Layer 3 of a small transformer language model trained on English Wikipedia (8 layers, counted from 0, width 128).
A neuron adds its activation times its output weights to the MLP's output. To switch it off is to set its activation to zero at one token and run the rest of the model.
A neuron's activation on a vector x is GELU(weights . x), where the dot is the dot product.

Input weights of the MLP neurons that the questions are about. A number n stands for (n - 500) times 0.0016.
n96: 323 571 448 623 711 482 497 512 679 479 357 540 640 468 621 639 370 389 438 512 562 353 372 699 571 506 324 638 579 326 539 512 513 522 532 610 618 614 622 547 491 550 377 598 359 469 520 441 416 632 665 538 506 297 623 235 497 393 485 472 485 547 470 361 374 535 642 595 444 410 522 519 459 431 564 575 500 524 338 513 618 524 314 539 506 417 506 710 547 427 516 602 426 679 517 525 513 427 400 363 580 522 548 445 586 403 351 531 494 497 721 558 374 438 444 386 552 655 602 650 500 456 427 403 392 521 372 241
n211: 441 288 840 519 547 627 476 344 467 420 397 276 657 408 561 433 646 470 429 439 435 332 570 295 447 573 456 435 536 494 596 521 366 445 587 532 449 684 386 679 480 667 528 430 311 515 387 548 478 511 379 425 442 602 432 515 457 461 466 542 497 616 494 570 441 506 574 618 569 635 320 608 573 415 512 526 465 425 643 518 378 581 600 395 604 597 489 608 689 535 406 439 553 443 547 564 704 509 415 408 723 482 514 518 335 461 436 468 517 506 558 537 441 508 458 419 585 506 350 606 607 485 397 376 527 442 494 610
n286: 553 591 391 793 451 556 393 670 257 579 630 450 379 303 723 609 969 356 620 675 595 475 292 536 624 520 532 434 500 636 487 406 252 458 671 469 517 528 265 674 492 396 363 580 663 603 434 563 298 626 644 479 863 470 500 583 568 462 516 665 587 504 447 343 323 674 422 640 632 479 225 345 589 573 415 500 562 524 347 349 546 130 550 590 557 339 474 577 442 548 267 457 446 715 387 551 612 297 335 589 419 479 432 361 240 542 520 680 736 425 445 397 275 700 471 380 679 626 420 428 468 471 671 439 725 524 395 471
n308: 446 500 440 545 708 518 361 305 430 538 699 617 463 538 640 494 365 339 598 328 430 567 458 474 509 421 452 661 525 494 455 554 468 538 414 649 595 547 592 345 521 463 471 435 460 658 481 579 608 442 544 438 539 443 518 629 519 273 587 342 348 625 497 522 430 497 540 682 617 443 527 692 503 494 680 554 573 467 456 367 384 580 571 497 401 409 636 443 432 541 447 573 589 291 368 503 471 569 526 566 724 276 682 527 513 410 596 491 473 500 697 307 385 491 280 589 352 482 539 337 426 565 491 664 434 547 529 518
n327: 438 533 451 593 458 574 430 446 529 457 267 616 510 465 546 616 483 421 355 614 583 505 479 664 508 398 474 495 449 594 547 542 553 508 428 537 487 449 432 445 651 619 361 460 505 385 447 480 341 668 602 436 587 530 448 526 414 460 369 570 558 580 451 333 414 502 516 531 461 609 513 431 567 485 590 661 479 370 411 513 316 629 511 445 523 395 562 461 580 571 581 652 295 475 335 551 437 503 405 457 495 677 523 271 503 625 438 497 469 528 497 511 500 460 408 561 471 451 543 515 451 497 537 580 492 720 644 613
n332: 371 376 667 469 606 545 417 600 707 670 525 497 604 573 536 621 272 490 621 635 353 566 711 683 420 457 474 463 459 542 573 517 486 562 346 272 396 416 555 305 564 379 298 428 385 477 514 612 632 592 526 530 464 556 311 298 620 500 353 488 516 382 578 640 553 556 340 497 301 451 620 727 575 602 445 575 553 445 545 693 724 544 609 559 392 473 439 734 524 539 606 375 376 603 484 414 311 376 347 490 683 490 548 503 266 442 546 536 600 490 483 441 549 637 463 419 536 621 389 523 399 292 462 441 473 666 374 470
n351: 651 360 572 458 753 558 563 559 457 497 489 544 516 642 441 487 336 397 343 405 245 612 585 417 417 355 679 596 418 355 580 539 591 554 541 442 614 464 438 360 573 767 415 405 443 417 486 570 580 326 558 513 532 621 563 510 517 297 494 470 427 449 474 602 632 525 590 573 426 500 467 757 425 448 307 286 688 497 503 210 453 620 432 569 409 503 436 582 634 386 309 638 460 324 384 476 375 624 484 575 737 524 571 457 630 446 422 661 378 513 337 514 497 560 417 561 726 634 597 387 393 334 466 484 643 574 525 626
n366: 488 484 396 517 331 310 613 515 577 183 642 213 477 606 544 524 539 577 602 540 355 524 448 527 590 698 500 638 662 718 321 556 526 529 442 134 397 583 618 617 293 316 434 604 422 682 362 259 538 574 464 797 420 551 561 500 517 816 566 424 441 329 556 558 350 393 606 249 262 432 808 285 637 379 551 643 480 480 483 512 545 380 658 542 281 439 608 387 558 434 379 576 631 618 381 731 500 632 593 206 820 479 528 367 487 620 788 427 421 434 592 449 325 484 537 417 641 372 496 366 520 496 538 488 383 437 792 585
n499: 630 323 580 464 646 506 509 585 503 379 543 608 349 477 432 506 500 484 560 584 312 572 615 512 569 544 460 450 426 357 395 677 510 654 595 633 649 381 328 338 352 503 476 314 468 463 550 626 513 655 649 503 279 421 475 573 458 372 560 559 223 419 509 436 466 465 390 615 624 344 388 675 404 645 409 546 644 564 674 475 626 442 574 467 663 469 695 652 560 514 526 406 635 542 568 536 441 546 605 403 393 321 364 410 600 462 478 463 339 491 375 523 263 467 343 509 568 364 479 588 564 516 503 414 526 518 610 572
n502: 733 474 329 505 447 336 611 546 331 539 674 320 323 204 513 491 683 504 603 623 257 473 408 479 585 456 434 464 751 526 192 487 688 559 550 486 504 504 726 479 586 455 247 536 437 602 358 683 537 644 595 378 404 751 270 612 459 827 398 448 342 343 513 564 633 608 549 340 173 606 478 514 518 459 661 570 433 196 418 663 366 398 559 598 592 224 463 544 266 448 436 772 549 470 596 592 425 452 585 592 541 477 620 655 528 550 881 522 651 504 313 181 696 177 299 405 474 382 431 526 178 973 630 448 395 392 656 589
n506: 385 596 556 606 591 500 585 491 468 564 407 506 515 697 494 457 556 626 576 728 255 550 600 370 494 644 556 355 377 528 659 369 457 691 551 312 532 288 507 319 555 414 652 394 625 393 352 316 470 401 408 452 562 576 525 370 419 523 470 407 654 563 679 516 560 462 604 412 487 421 462 625 319 354 346 478 403 574 312 612 551 417 342 405 488 450 621 509 398 560 471 582 560 497 723 464 361 540 602 568 546 536 460 575 412 606 522 550 598 593 390 533 437 563 443 518 678 481 254 433 660 407 637 441 484 598 631 462

Output weights of the MLP neurons that the questions are about. A number n stands for (n - 500) times 0.00052.
n96: 485 553 532 399 396 548 381 411 546 426 512 557 565 559 607 600 584 423 506 492 447 415 314 510 479 492 414 506 553 481 448 409 471 592 368 589 490 556 557 545 469 468 487 393 393 480 373 545 515 437 432 679 428 401 493 517 398 567 506 472 542 508 485 529 509 457 589 500 312 596 461 574 505 510 478 506 609 619 475 476 487 427 539 542 542 479 434 603 491 517 516 543 542 408 506 584 551 368 576 631 545 603 396 481 613 641 543 534 573 478 577 418 576 566 539 431 494 525 411 442 475 543 548 448 473 611 564 425
n211: 474 615 550 509 479 439 452 492 645 495 500 456 425 543 478 556 653 575 355 502 442 418 445 444 460 578 442 518 435 451 457 465 490 566 479 473 449 576 448 435 566 657 425 388 532 455 457 354 525 453 543 545 513 416 606 484 596 587 534 472 460 549 444 523 510 534 544 557 449 666 622 460 429 469 391 572 369 558 603 534 570 388 588 532 475 522 555 576 481 450 469 457 434 504 407 464 543 498 482 442 488 531 551 312 430 430 537 581 526 452 512 556 456 370 500 565 608 492 569 506 550 485 541 502 514 611 500 469
n286: 555 392 512 594 406 470 566 486 580 539 503 470 561 391 306 615 630 379 512 535 413 447 454 375 488 494 508 301 561 527 457 512 573 593 450 474 352 543 413 644 407 347 425 642 635 449 336 463 616 583 768 469 433 660 338 455 461 566 574 543 472 491 365 337 463 656 596 497 599 485 601 239 568 426 402 377 626 307 471 385 506 450 413 586 516 451 491 646 506 386 431 487 537 445 500 407 576 332 419 516 500 663 545 720 624 619 607 325 674 593 536 539 512 553 488 625 610 230 456 462 422 574 602 642 598 391 515 619
n308: 429 442 647 465 491 524 532 416 511 387 430 574 559 487 584 491 470 447 482 537 653 571 425 519 379 550 514 435 595 555 470 649 443 485 413 510 500 473 500 580 465 509 425 443 545 481 466 561 508 534 604 553 544 537 351 514 485 446 592 455 512 553 544 573 461 458 504 543 301 438 547 554 397 458 454 479 423 512 580 606 332 535 483 520 469 363 575 456 470 472 542 517 399 425 508 542 601 572 504 548 592 559 560 445 403 538 455 521 533 523 530 379 524 450 521 415 550 397 531 513 508 427 527 528 565 460 512 669
n327: 506 431 541 541 397 579 374 612 407 516 495 528 502 490 560 517 540 581 583 549 476 559 487 547 487 443 524 445 553 493 527 517 490 520 514 611 656 554 517 680 411 495 453 457 525 570 458 639 465 480 539 390 478 475 452 462 452 394 551 477 449 456 479 514 465 500 483 589 502 498 413 507 540 461 482 562 502 455 476 564 448 510 575 524 527 409 515 520 544 633 539 553 428 507 411 450 544 427 536 527 409 523 525 551 587 491 523 525 464 543 408 498 416 437 502 384 502 516 421 689 476 558 515 444 587 418 494 330
n332: 534 569 549 420 426 542 567 575 347 431 528 571 383 372 404 458 644 463 502 504 515 510 525 412 456 498 520 545 498 491 538 489 516 519 512 559 546 668 631 595 481 409 579 481 396 533 546 446 618 489 493 471 627 546 486 389 475 445 536 507 514 635 467 380 495 432 531 537 415 339 334 500 519 413 451 463 505 516 679 360 407 535 545 443 539 518 590 494 575 591 464 572 525 619 418 571 390 522 558 532 542 460 460 317 578 502 523 502 604 464 535 555 460 470 530 514 402 381 522 366 380 654 543 421 608 441 558 463
n351: 502 469 380 435 532 615 617 423 433 443 608 593 544 588 419 454 389 455 661 420 524 457 537 537 551 481 432 473 532 577 549 569 431 441 490 410 419 597 396 510 434 489 586 388 425 384 418 451 503 486 469 488 384 571 545 429 545 516 427 510 503 543 704 383 520 431 522 471 431 488 638 554 588 402 536 405 591 476 390 615 517 371 414 632 409 566 532 551 392 413 598 482 402 562 512 630 522 343 388 636 727 579 543 478 525 478 616 445 623 357 476 500 575 579 652 396 584 490 538 528 617 464 612 375 392 560 527 454
n366: 566 398 515 368 483 573 435 451 465 334 572 466 372 484 643 739 549 355 549 521 420 443 581 488 424 412 406 578 540 503 365 642 423 536 558 647 509 469 463 500 482 514 513 494 618 710 448 253 516 442 425 350 599 558 331 648 480 503 462 347 356 509 716 509 643 575 568 585 396 491 662 374 668 584 481 674 510 540 368 460 585 346 510 536 314 377 425 523 343 402 628 550 398 643 468 506 606 542 404 567 533 389 526 509 316 472 785 552 613 423 448 564 608 407 618 297 373 354 376 493 531 599 754 606 558 441 491 577
n499: 548 517 462 483 488 463 503 439 719 389 510 545 444 677 446 314 460 601 482 568 517 502 346 546 458 579 570 452 333 381 556 682 592 385 563 526 308 403 485 515 502 411 539 373 472 623 415 525 560 406 448 411 445 458 381 588 616 423 476 495 492 525 447 527 518 614 603 629 516 518 581 529 505 566 489 661 508 460 611 628 456 638 427 453 521 534 538 514 409 523 409 560 440 381 452 478 594 458 402 575 402 359 561 513 399 515 416 521 497 548 450 448 713 471 490 650 587 333 532 479 613 318 454 508 495 560 600 584
n502: 642 170 621 27 504 485 519 602 643 477 441 496 292 520 561 598 719 526 485 569 387 440 626 354 481 356 646 619 572 500 488 441 405 468 543 345 422 515 553 670 423 439 335 405 465 721 493 420 531 500 678 465 451 551 445 379 566 609 610 519 315 336 504 504 562 536 526 273 296 287 500 394 831 428 599 474 386 440 378 384 484 382 553 373 508 322 446 593 223 685 558 500 598 510 374 646 496 345 670 660 509 748 496 646 593 478 692 762 638 405 489 429 617 449 456 439 329 424 282 604 542 779 621 577 766 529 693 504
n506: 495 461 412 535 533 490 470 486 409 552 418 595 568 439 441 559 548 578 527 488 557 581 432 394 673 531 411 510 598 606 414 554 550 360 619 526 590 614 520 449 630 551 593 487 388 561 484 568 575 350 468 462 395 438 616 627 512 584 385 510 451 556 450 430 518 224 443 542 384 380 548 322 633 532 727 408 489 500 524 440 505 453 479 566 477 498 445 547 437 517 410 307 572 468 408 678 465 466 545 613 438 540 594 406 613 419 520 423 576 577 542 589 522 466 498 470 519 500 449 500 520 521 715 468 512 313 373 484

Each question names a token from some text and the token that comes next. It shows the vector x that enters the MLP there. A number n stands for (n - 500) times 0.0068.

Then comes g, the gradient of the next token's log-probability with respect to the MLP's output, scaled to length 1. A neuron's effect is roughly proportional to its activation times (output weights . g). A number n stands for (n - 500) times 0.00074.

".", then " The"
x: 650 606 655 285 487 469 697 502 471 497 581 273 419 591 518 689 282 542 409 625 490 392 732 511 412 639 595 240 346 553 728 478 277 489 661 728 656 486 615 539 452 677 550 811 355 795 666 607 472 556 447 610 232 434 380 351 433 392 444 355 518 567 589 552 371 437 615 408 430 665 523 574 445 585 507 439 766 479 302 226 309 554 505 817 471 415 676 500 300 682 164 167 147 607 399 396 451 692 417 637 320 215 507 450 488 615 512 516 401 893 553 478 692 538 492 516 331 505 276 538 495 244 736 552 478 511 648 375
g: 605 652 502 541 574 664 397 779 390 693 502 605 359 607 512 525 574 325 827 628 393 378 595 531 484 438 445 425 490 307 503 617 537 351 203 542 478 551 469 640 210 429 533 434 405 452 278 525 396 364 493 647 647 403 414 508 522 565 449 501 344 438 511 717 456 393 565 303 458 340 397 425 507 531 314 456 431 677 793 407 314 615 493 603 458 657 573 525 373 566 540 616 455 757 372 257 585 575 434 603 593 564 510 443 478 492 492 642 497 644 398 684 576 643 666 496 334 425 601 396 675 497 511 512 406 421 402 352
Which two neurons, each switched off alone, lower its probability most, in order? n332, n351

" rev", then "olution"
x: 613 674 617 190 318 379 762 433 525 424 587 312 389 546 739 488 220 530 495 533 437 296 722 542 416 602 618 379 210 630 694 528 456 393 649 919 677 531 470 526 496 653 529 838 334 784 683 488 595 626 595 716 433 509 492 328 581 401 492 323 436 635 581 524 289 382 577 508 476 649 541 463 339 717 587 390 750 387 343 305 336 478 523 664 528 450 619 487 376 534 151 254 198 493 437 511 602 586 384 595 252 346 447 517 548 536 512 357 445 859 561 386 732 487 536 450 182 633 323 356 616 390 603 489 585 478 587 400
g: 473 425 483 348 375 503 474 612 378 421 503 500 571 638 391 513 673 602 540 641 691 344 270 602 460 629 478 392 612 477 482 576 435 448 653 569 495 612 721 665 560 727 441 626 814 551 240 308 449 412 570 395 338 522 689 269 381 398 323 824 485 565 575 695 353 371 488 481 454 488 662 561 379 607 584 497 522 570 704 644 670 472 325 628 349 533 730 457 434 472 513 434 669 339 392 405 381 561 506 420 475 560 516 535 536 463 376 370 285 339 479 272 347 566 479 513 279 625 506 522 510 568 482 507 415 576 448 563
Which neuron, switched off, lowers the next token's probability most? n308

" ", then "1"
x: 670 706 571 210 357 476 645 508 479 453 632 284 319 374 653 674 242 584 470 538 598 372 698 533 394 548 579 234 295 567 673 435 314 562 592 752 701 551 582 535 501 686 622 728 336 782 603 564 360 680 485 695 389 327 474 306 480 393 385 352 481 562 752 526 425 511 616 305 419 555 568 451 481 583 506 311 800 411 379 228 391 543 588 724 538 402 707 472 432 597 159 242 142 547 308 437 509 615 418 512 270 279 707 474 537 605 510 473 350 848 530 452 853 599 564 475 416 632 340 554 451 281 715 498 447 490 650 377
g: 584 468 635 643 330 458 535 758 464 435 565 479 354 231 564 500 427 503 595 576 343 548 534 530 669 467 579 423 544 637 428 677 289 399 646 518 297 422 593 566 570 565 629 618 566 558 421 251 232 464 641 460 439 669 422 457 159 730 260 337 327 564 584 549 676 487 630 595 583 553 439 400 514 482 391 494 505 400 675 573 456 604 518 584 462 614 300 583 349 533 563 357 349 501 410 353 430 636 492 582 523 651 394 462 639 609 687 621 500 353 544 407 470 472 536 510 307 573 704 512 360 471 468 574 762 338 324 478
Which neuron, switched off, raises the next token's probability most? n366

" |", then " \""
x: 674 618 652 300 450 506 721 465 573 559 633 335 401 450 525 774 263 562 457 579 584 351 701 435 408 566 592 316 281 604 754 461 273 517 663 808 655 523 624 572 422 681 692 755 348 780 599 539 437 532 513 658 361 383 398 250 526 470 301 395 457 606 668 441 332 466 697 399 495 635 544 477 472 524 589 366 782 459 308 246 325 502 590 821 510 381 694 467 314 570 167 236 168 481 426 426 517 619 291 465 223 239 535 511 458 618 368 443 386 836 603 455 746 534 609 500 348 628 285 567 520 322 697 502 465 472 618 390
g: 351 553 458 446 415 469 429 424 334 473 558 363 543 715 518 335 564 743 529 468 619 488 353 273 436 580 648 546 488 633 354 673 595 326 386 581 445 493 523 675 464 474 409 590 420 606 526 541 424 462 670 418 491 492 556 571 387 477 363 550 601 520 219 380 516 537 341 698 859 441 497 368 587 466 671 394 241 404 547 422 453 709 577 720 635 437 412 579 651 545 452 418 349 577 373 625 547 403 484 474 497 551 323 459 686 535 496 396 325 512 562 512 448 946 723 505 494 466 481 497 522 398 361 656 613 375 333 505
Which neuron, switched off, raises the next token's probability most? n96

" I", then " On"
x: 674 662 585 291 473 455 700 470 593 543 577 269 405 544 628 575 282 641 496 564 554 303 661 470 395 593 585 362 254 557 649 484 301 514 679 815 550 438 542 395 552 650 714 764 284 829 636 496 344 418 449 748 310 409 545 337 635 450 554 357 500 650 684 496 416 539 638 419 366 479 548 548 397 633 617 305 651 402 507 263 306 409 583 812 340 444 690 488 287 660 168 250 78 458 349 489 536 586 431 593 247 228 562 439 430 564 470 375 364 798 623 419 783 561 543 425 307 390 371 515 647 418 722 602 598 619 670 353
g: 626 540 477 468 687 304 710 537 402 696 563 514 550 483 239 648 461 419 372 593 306 566 396 492 416 536 657 424 771 423 531 381 424 758 642 229 484 485 494 651 285 249 478 650 502 479 532 466 573 410 479 520 588 496 455 470 450 415 338 478 306 558 549 273 579 409 317 470 368 661 440 350 545 363 431 520 560 322 514 558 574 501 603 697 446 607 675 376 465 595 612 581 552 707 496 680 401 477 557 525 389 589 471 285 346 383 452 650 507 521 419 601 489 507 598 664 845 583 237 627 418 515 547 524 473 560 385 530
Which neuron, switched off, raises the next token's probability most? n308

".", then " |"
x: 649 587 564 299 534 471 676 502 485 597 622 294 408 566 476 675 226 604 384 647 592 418 680 436 393 624 534 253 353 595 703 479 283 491 713 782 593 517 562 593 417 696 600 787 376 829 629 463 431 515 474 642 325 432 369 299 438 419 405 340 468 586 573 464 298 465 690 391 518 678 533 506 470 543 539 450 758 453 303 233 274 592 575 789 483 432 695 534 343 702 145 183 91 562 439 378 454 623 360 590 363 183 459 432 492 639 362 494 391 880 593 450 703 586 561 517 368 583 332 534 559 284 630 600 525 518 642 400
g: 440 320 738 653 583 524 664 350 496 219 601 637 714 596 647 390 530 407 513 432 561 327 450 670 418 656 614 470 428 523 507 620 520 470 318 393 511 327 385 441 392 423 305 429 524 629 494 791 420 543 359 455 482 685 631 666 589 179 395 547 610 407 438 355 417 374 585 577 378 370 555 547 704 656 431 471 459 484 369 675 650 434 591 440 670 410 505 505 623 512 671 515 449 561 703 365 538 564 386 629 320 339 353 390 565 453 462 475 412 522 418 372 309 506 787 554 503 386 567 375 593 474 442 461 566 684 647 480
Which two neurons, each switched off alone, lower its probability most, in order? n351, n308

"ter", then "e"
x: 736 750 699 298 462 520 634 532 531 603 580 312 361 465 441 453 320 611 367 655 525 348 709 464 442 580 599 412 239 544 759 482 290 386 480 843 633 532 451 441 472 625 573 883 357 768 616 423 485 583 589 615 384 469 432 317 496 365 401 328 518 574 705 534 384 415 488 476 547 779 500 533 321 502 666 389 690 506 345 291 286 548 529 678 526 382 715 550 317 709 194 303 50 460 325 398 582 589 413 572 187 228 515 416 508 731 499 546 380 774 517 485 759 487 559 462 304 550 281 494 568 339 767 527 616 494 636 382
g: 416 492 555 477 538 424 288 650 457 319 448 579 466 696 423 429 539 467 724 512 545 149 531 690 697 542 402 548 692 372 539 645 496 692 490 503 781 561 548 600 490 406 344 575 506 473 620 384 614 151 651 578 333 469 593 412 534 522 571 382 541 446 499 490 441 450 374 437 439 601 537 630 550 673 437 400 612 559 459 659 338 421 426 676 472 448 675 530 498 328 488 760 316 362 466 410 393 244 449 583 516 512 428 701 621 520 228 483 462 538 485 536 644 227 426 613 580 573 552 564 425 546 349 442 442 640 313 590
Which neuron, switched off, lowers the next token's probability most? n327

" in", then " "
x: 695 711 586 264 434 543 827 528 467 536 611 401 307 396 576 525 295 576 422 640 513 330 707 578 472 599 611 346 226 536 624 497 240 498 662 831 701 462 609 398 456 687 563 786 336 693 601 490 540 536 463 672 368 481 422 401 454 452 417 375 598 571 726 501 257 500 593 344 432 609 559 441 375 665 502 389 778 583 452 295 347 498 486 697 342 418 658 559 321 649 142 252 206 587 450 564 494 637 361 621 167 194 557 407 396 593 443 535 372 864 585 468 659 538 492 413 321 531 329 530 535 257 769 429 608 447 622 371
g: 334 365 654 342 499 513 513 510 360 392 737 188 650 477 514 525 542 403 639 487 446 348 522 426 759 608 377 596 382 393 606 556 473 455 622 590 488 546 491 660 557 686 558 355 335 463 452 422 462 423 506 520 423 495 624 288 440 707 375 574 450 750 568 369 493 406 606 369 500 459 496 529 587 585 577 715 422 474 596 316 378 568 484 527 500 480 435 436 438 443 519 547 528 461 538 511 644 502 319 703 617 252 475 518 779 663 595 669 430 324 449 488 642 664 543 523 260 665 585 687 409 526 388 293 323 489 204 657
Which neuron, switched off, raises the next token's probability most? n286

" mix", then ")"
x: 734 707 647 221 487 456 769 529 430 484 506 320 298 653 506 435 321 563 369 533 431 387 621 423 398 568 600 370 260 601 717 509 201 434 553 816 644 533 617 622 436 680 717 892 338 754 690 393 524 692 483 621 317 438 597 380 500 368 377 400 559 592 695 438 279 546 634 577 460 716 560 485 386 512 604 458 669 446 372 320 421 448 538 722 554 308 619 512 348 701 243 299 173 533 274 460 637 595 454 578 259 253 548 476 463 587 544 440 421 835 563 471 676 476 599 423 253 422 295 479 534 265 648 343 620 336 727 412
g: 677 365 641 595 451 682 513 507 697 516 613 442 334 376 380 353 682 549 585 505 680 418 422 722 460 428 554 563 480 495 469 571 493 433 531 404 233 374 580 453 405 562 471 430 414 586 334 331 471 422 606 652 558 632 416 457 413 530 375 662 384 636 596 432 615 423 339 463 537 323 632 586 458 548 686 585 726 614 380 467 656 567 563 735 262 419 507 552 339 600 492 472 530 394 406 253 451 576 314 777 370 457 355 364 552 324 690 755 350 664 595 485 685 323 329 597 340 486 444 451 580 537 624 392 421 553 509 520
Which neuron, switched off, raises the next token's probability most? n366

"r", then "ament"
x: 696 636 639 310 487 522 677 390 576 506 544 384 353 456 512 421 218 678 366 523 367 372 646 427 431 574 642 311 272 543 592 444 299 542 669 798 589 474 503 486 383 712 614 881 290 943 702 463 487 597 497 639 338 309 416 286 492 388 489 305 574 551 680 502 269 641 520 431 492 618 528 389 393 586 549 362 679 591 418 419 425 601 504 719 510 406 655 502 361 637 159 220 136 475 482 569 537 669 265 573 315 217 435 421 458 755 582 458 407 839 492 451 855 415 585 465 298 659 373 525 593 363 644 599 530 561 629 407
g: 511 343 403 573 595 321 517 554 625 436 492 464 446 549 715 394 496 570 547 186 364 379 646 612 710 381 556 601 609 344 529 430 532 419 236 437 616 606 382 266 354 504 355 481 445 575 663 608 624 609 494 397 539 612 492 704 504 474 525 294 516 502 318 506 302 512 409 448 572 551 241 384 725 483 544 572 671 797 258 341 498 620 562 567 439 465 756 486 485 374 628 431 534 601 574 613 602 357 529 439 541 391 469 487 478 550 512 406 413 593 332 684 288 713 487 451 650 686 425 593 655 401 510 398 363 535 537 597
Which neuron, switched off, lowers the next token's probability most? n332

"\"", then " ("
x: 756 612 634 206 457 474 770 390 498 435 549 252 460 461 486 551 399 578 562 576 582 350 710 434 360 604 595 286 237 526 631 538 309 520 621 787 601 521 592 539 422 641 649 808 279 722 642 561 452 548 514 692 296 409 414 330 457 466 353 360 550 806 678 481 335 589 617 405 391 585 555 484 471 577 596 340 724 453 417 274 347 547 526 788 452 345 689 529 339 645 154 253 199 497 449 470 571 727 435 570 286 247 534 482 542 651 519 370 325 839 600 522 633 598 553 436 302 374 271 443 617 305 744 467 415 507 713 395
g: 437 654 770 578 483 593 461 489 653 586 398 528 446 458 500 615 341 410 357 655 610 458 372 574 513 316 571 638 375 430 480 783 453 453 501 551 522 782 635 378 566 448 485 540 366 621 335 676 830 283 649 500 560 361 568 409 566 725 595 583 511 459 284 465 615 469 481 578 580 479 517 406 626 413 608 643 427 520 685 493 557 453 516 497 316 542 392 488 528 346 520 468 499 260 529 652 687 285 335 451 324 369 451 493 408 525 539 366 478 605 385 583 297 328 698 443 525 459 557 434 598 322 227 669 545 571 386 356
Which neuron, switched off, lowers the next token's probability most? n211

"2", then ":"
x: 761 664 653 274 438 573 665 498 521 461 579 309 324 487 681 580 169 574 453 609 460 307 725 506 390 575 598 362 304 592 640 498 306 455 569 796 604 509 663 530 517 577 572 796 257 870 572 479 413 672 497 685 322 360 416 242 490 406 402 320 482 636 714 461 389 408 579 393 361 649 610 480 473 592 618 298 664 523 431 288 338 507 534 723 366 424 723 592 376 603 125 217 126 529 372 413 547 637 382 610 347 212 592 427 501 637 460 490 343 804 621 470 771 502 568 552 396 632 272 487 486 363 747 530 547 568 625 372
g: 378 475 516 631 391 505 566 462 405 418 494 736 305 640 406 545 451 453 423 319 455 397 453 565 519 462 638 449 431 660 495 458 582 290 628 605 425 580 540 532 562 376 441 656 512 379 497 648 451 362 525 461 470 698 614 514 732 342 650 620 600 359 587 539 485 482 385 703 496 450 428 332 540 345 329 575 367 594 633 474 595 170 587 673 493 531 454 551 472 476 647 812 465 372 272 676 495 412 468 499 187 563 401 633 384 553 714 612 429 420 634 448 481 498 756 342 629 353 467 428 285 452 535 591 722 360 459 648
Which neuron, switched off, lowers the next token's probability most? n332

"2", then "8"
x: 744 621 617 260 412 557 695 552 559 496 639 283 347 474 621 620 169 564 406 593 504 300 704 497 351 593 606 372 322 578 647 492 340 407 522 789 605 507 621 518 554 611 570 773 261 817 561 483 404 674 531 639 360 302 367 232 473 411 439 322 464 603 703 478 343 431 554 349 380 664 605 491 465 554 626 295 691 541 410 325 355 468 540 741 402 444 742 553 374 611 145 253 126 539 351 420 578 664 366 606 315 204 581 478 566 686 450 506 401 841 657 479 780 469 587 574 396 625 287 473 458 321 714 524 567 544 625 359
g: 518 548 549 454 389 478 444 639 369 486 463 540 396 405 545 406 490 430 448 421 554 421 443 606 368 460 548 339 456 504 378 605 492 477 501 343 369 667 445 571 569 519 452 581 575 401 210 575 472 588 429 662 436 445 603 379 493 655 363 684 602 557 737 584 617 536 761 562 408 500 593 405 536 590 284 732 839 609 751 556 517 613 588 215 480 569 381 702 125 778 408 413 552 356 512 336 480 497 478 451 514 521 414 361 646 700 449 621 600 453 347 356 479 552 410 443 332 478 626 466 593 547 405 463 558 697 363 335
Which neuron, switched off, lowers the next token's probability most? n96

"ac", then "-"
x: 710 739 678 210 469 469 632 512 489 542 547 427 409 510 460 519 254 578 358 499 443 379 730 429 431 597 570 333 318 573 647 511 327 448 697 790 680 576 512 427 541 642 521 813 376 868 610 497 387 536 497 659 330 371 431 304 584 479 426 341 630 549 722 418 327 502 590 379 460 637 479 585 316 608 606 372 643 435 319 233 423 570 562 751 462 499 727 521 326 623 155 133 272 452 387 433 617 653 397 506 219 198 664 466 478 706 512 404 442 903 529 399 865 382 617 484 313 607 368 572 527 338 631 557 471 453 520 448
g: 702 435 454 573 623 499 640 645 607 473 655 514 456 328 347 458 545 260 302 737 465 465 375 495 538 473 599 551 641 533 521 458 458 611 693 278 486 538 719 770 514 584 477 454 388 679 318 382 570 571 477 563 485 615 300 497 489 323 615 455 553 439 230 377 643 576 554 231 337 441 544 350 321 451 526 487 403 630 595 716 539 333 484 288 388 567 558 445 504 736 503 576 430 600 437 487 455 370 522 347 489 579 455 602 314 343 633 529 223 769 690 552 518 526 586 447 549 515 546 361 462 708 386 475 505 482 574 534
Which neuron, switched off, raises the next token's probability most? n351

"ement", then " on"
x: 711 660 785 271 459 481 704 532 502 521 593 371 370 522 535 487 215 647 474 596 422 301 660 463 340 592 623 360 316 494 654 457 327 486 545 861 653 503 523 516 528 648 597 913 374 838 713 512 539 619 529 622 347 530 604 344 548 338 324 270 637 645 632 415 332 435 481 477 503 479 447 534 413 600 596 442 671 476 490 286 301 466 515 723 534 472 680 501 322 695 156 244 226 575 388 367 496 679 408 547 221 173 574 435 497 608 527 533 375 796 509 407 789 431 504 442 285 503 215 439 498 326 742 552 590 549 601 364
g: 343 480 656 498 638 544 517 681 468 580 486 436 586 494 653 628 510 258 489 515 311 474 362 623 569 503 776 496 573 473 504 537 498 589 662 485 528 708 493 516 551 540 293 652 306 327 474 521 597 609 438 565 600 626 363 598 252 248 528 465 499 503 343 382 509 399 645 667 393 435 518 290 589 290 482 335 481 404 472 379 412 467 373 466 453 592 605 544 356 466 648 625 409 461 686 758 616 671 667 364 523 695 560 639 708 507 488 417 386 612 49 585 432 567 553 367 536 440 538 512 375 451 390 570 369 407 513 465
Which neuron, switched off, lowers the next token's probability most? n308

"x", then "in"
x: 712 627 687 296 468 511 664 525 501 577 632 335 315 516 358 444 162 596 389 573 553 334 654 373 418 554 569 315 226 424 806 432 346 537 617 890 692 574 523 542 539 701 593 860 397 760 717 415 439 620 549 623 321 356 458 367 516 398 418 337 517 559 706 597 359 546 510 371 445 707 579 532 405 485 489 301 695 449 467 242 436 490 502 854 476 432 680 478 388 679 175 294 105 483 468 453 551 683 461 528 207 228 546 457 419 595 532 420 405 822 617 442 735 442 533 512 322 627 446 468 444 318 594 486 597 479 648 415
g: 412 490 749 383 383 529 692 443 333 330 508 432 583 429 495 478 399 580 549 476 449 589 440 237 702 412 419 249 358 665 537 479 432 445 408 524 498 368 380 619 532 667 621 357 503 400 587 474 392 519 418 543 507 424 405 506 426 594 564 535 333 819 579 568 504 547 732 367 676 486 537 463 485 404 613 439 601 259 632 531 499 669 409 633 639 499 435 402 442 485 525 416 478 641 408 441 203 646 454 809 653 566 421 224 572 512 518 570 603 277 563 580 481 599 389 563 169 476 500 709 612 474 636 568 648 486 610 460
Which neuron, switched off, lowers the next token's probability most? n351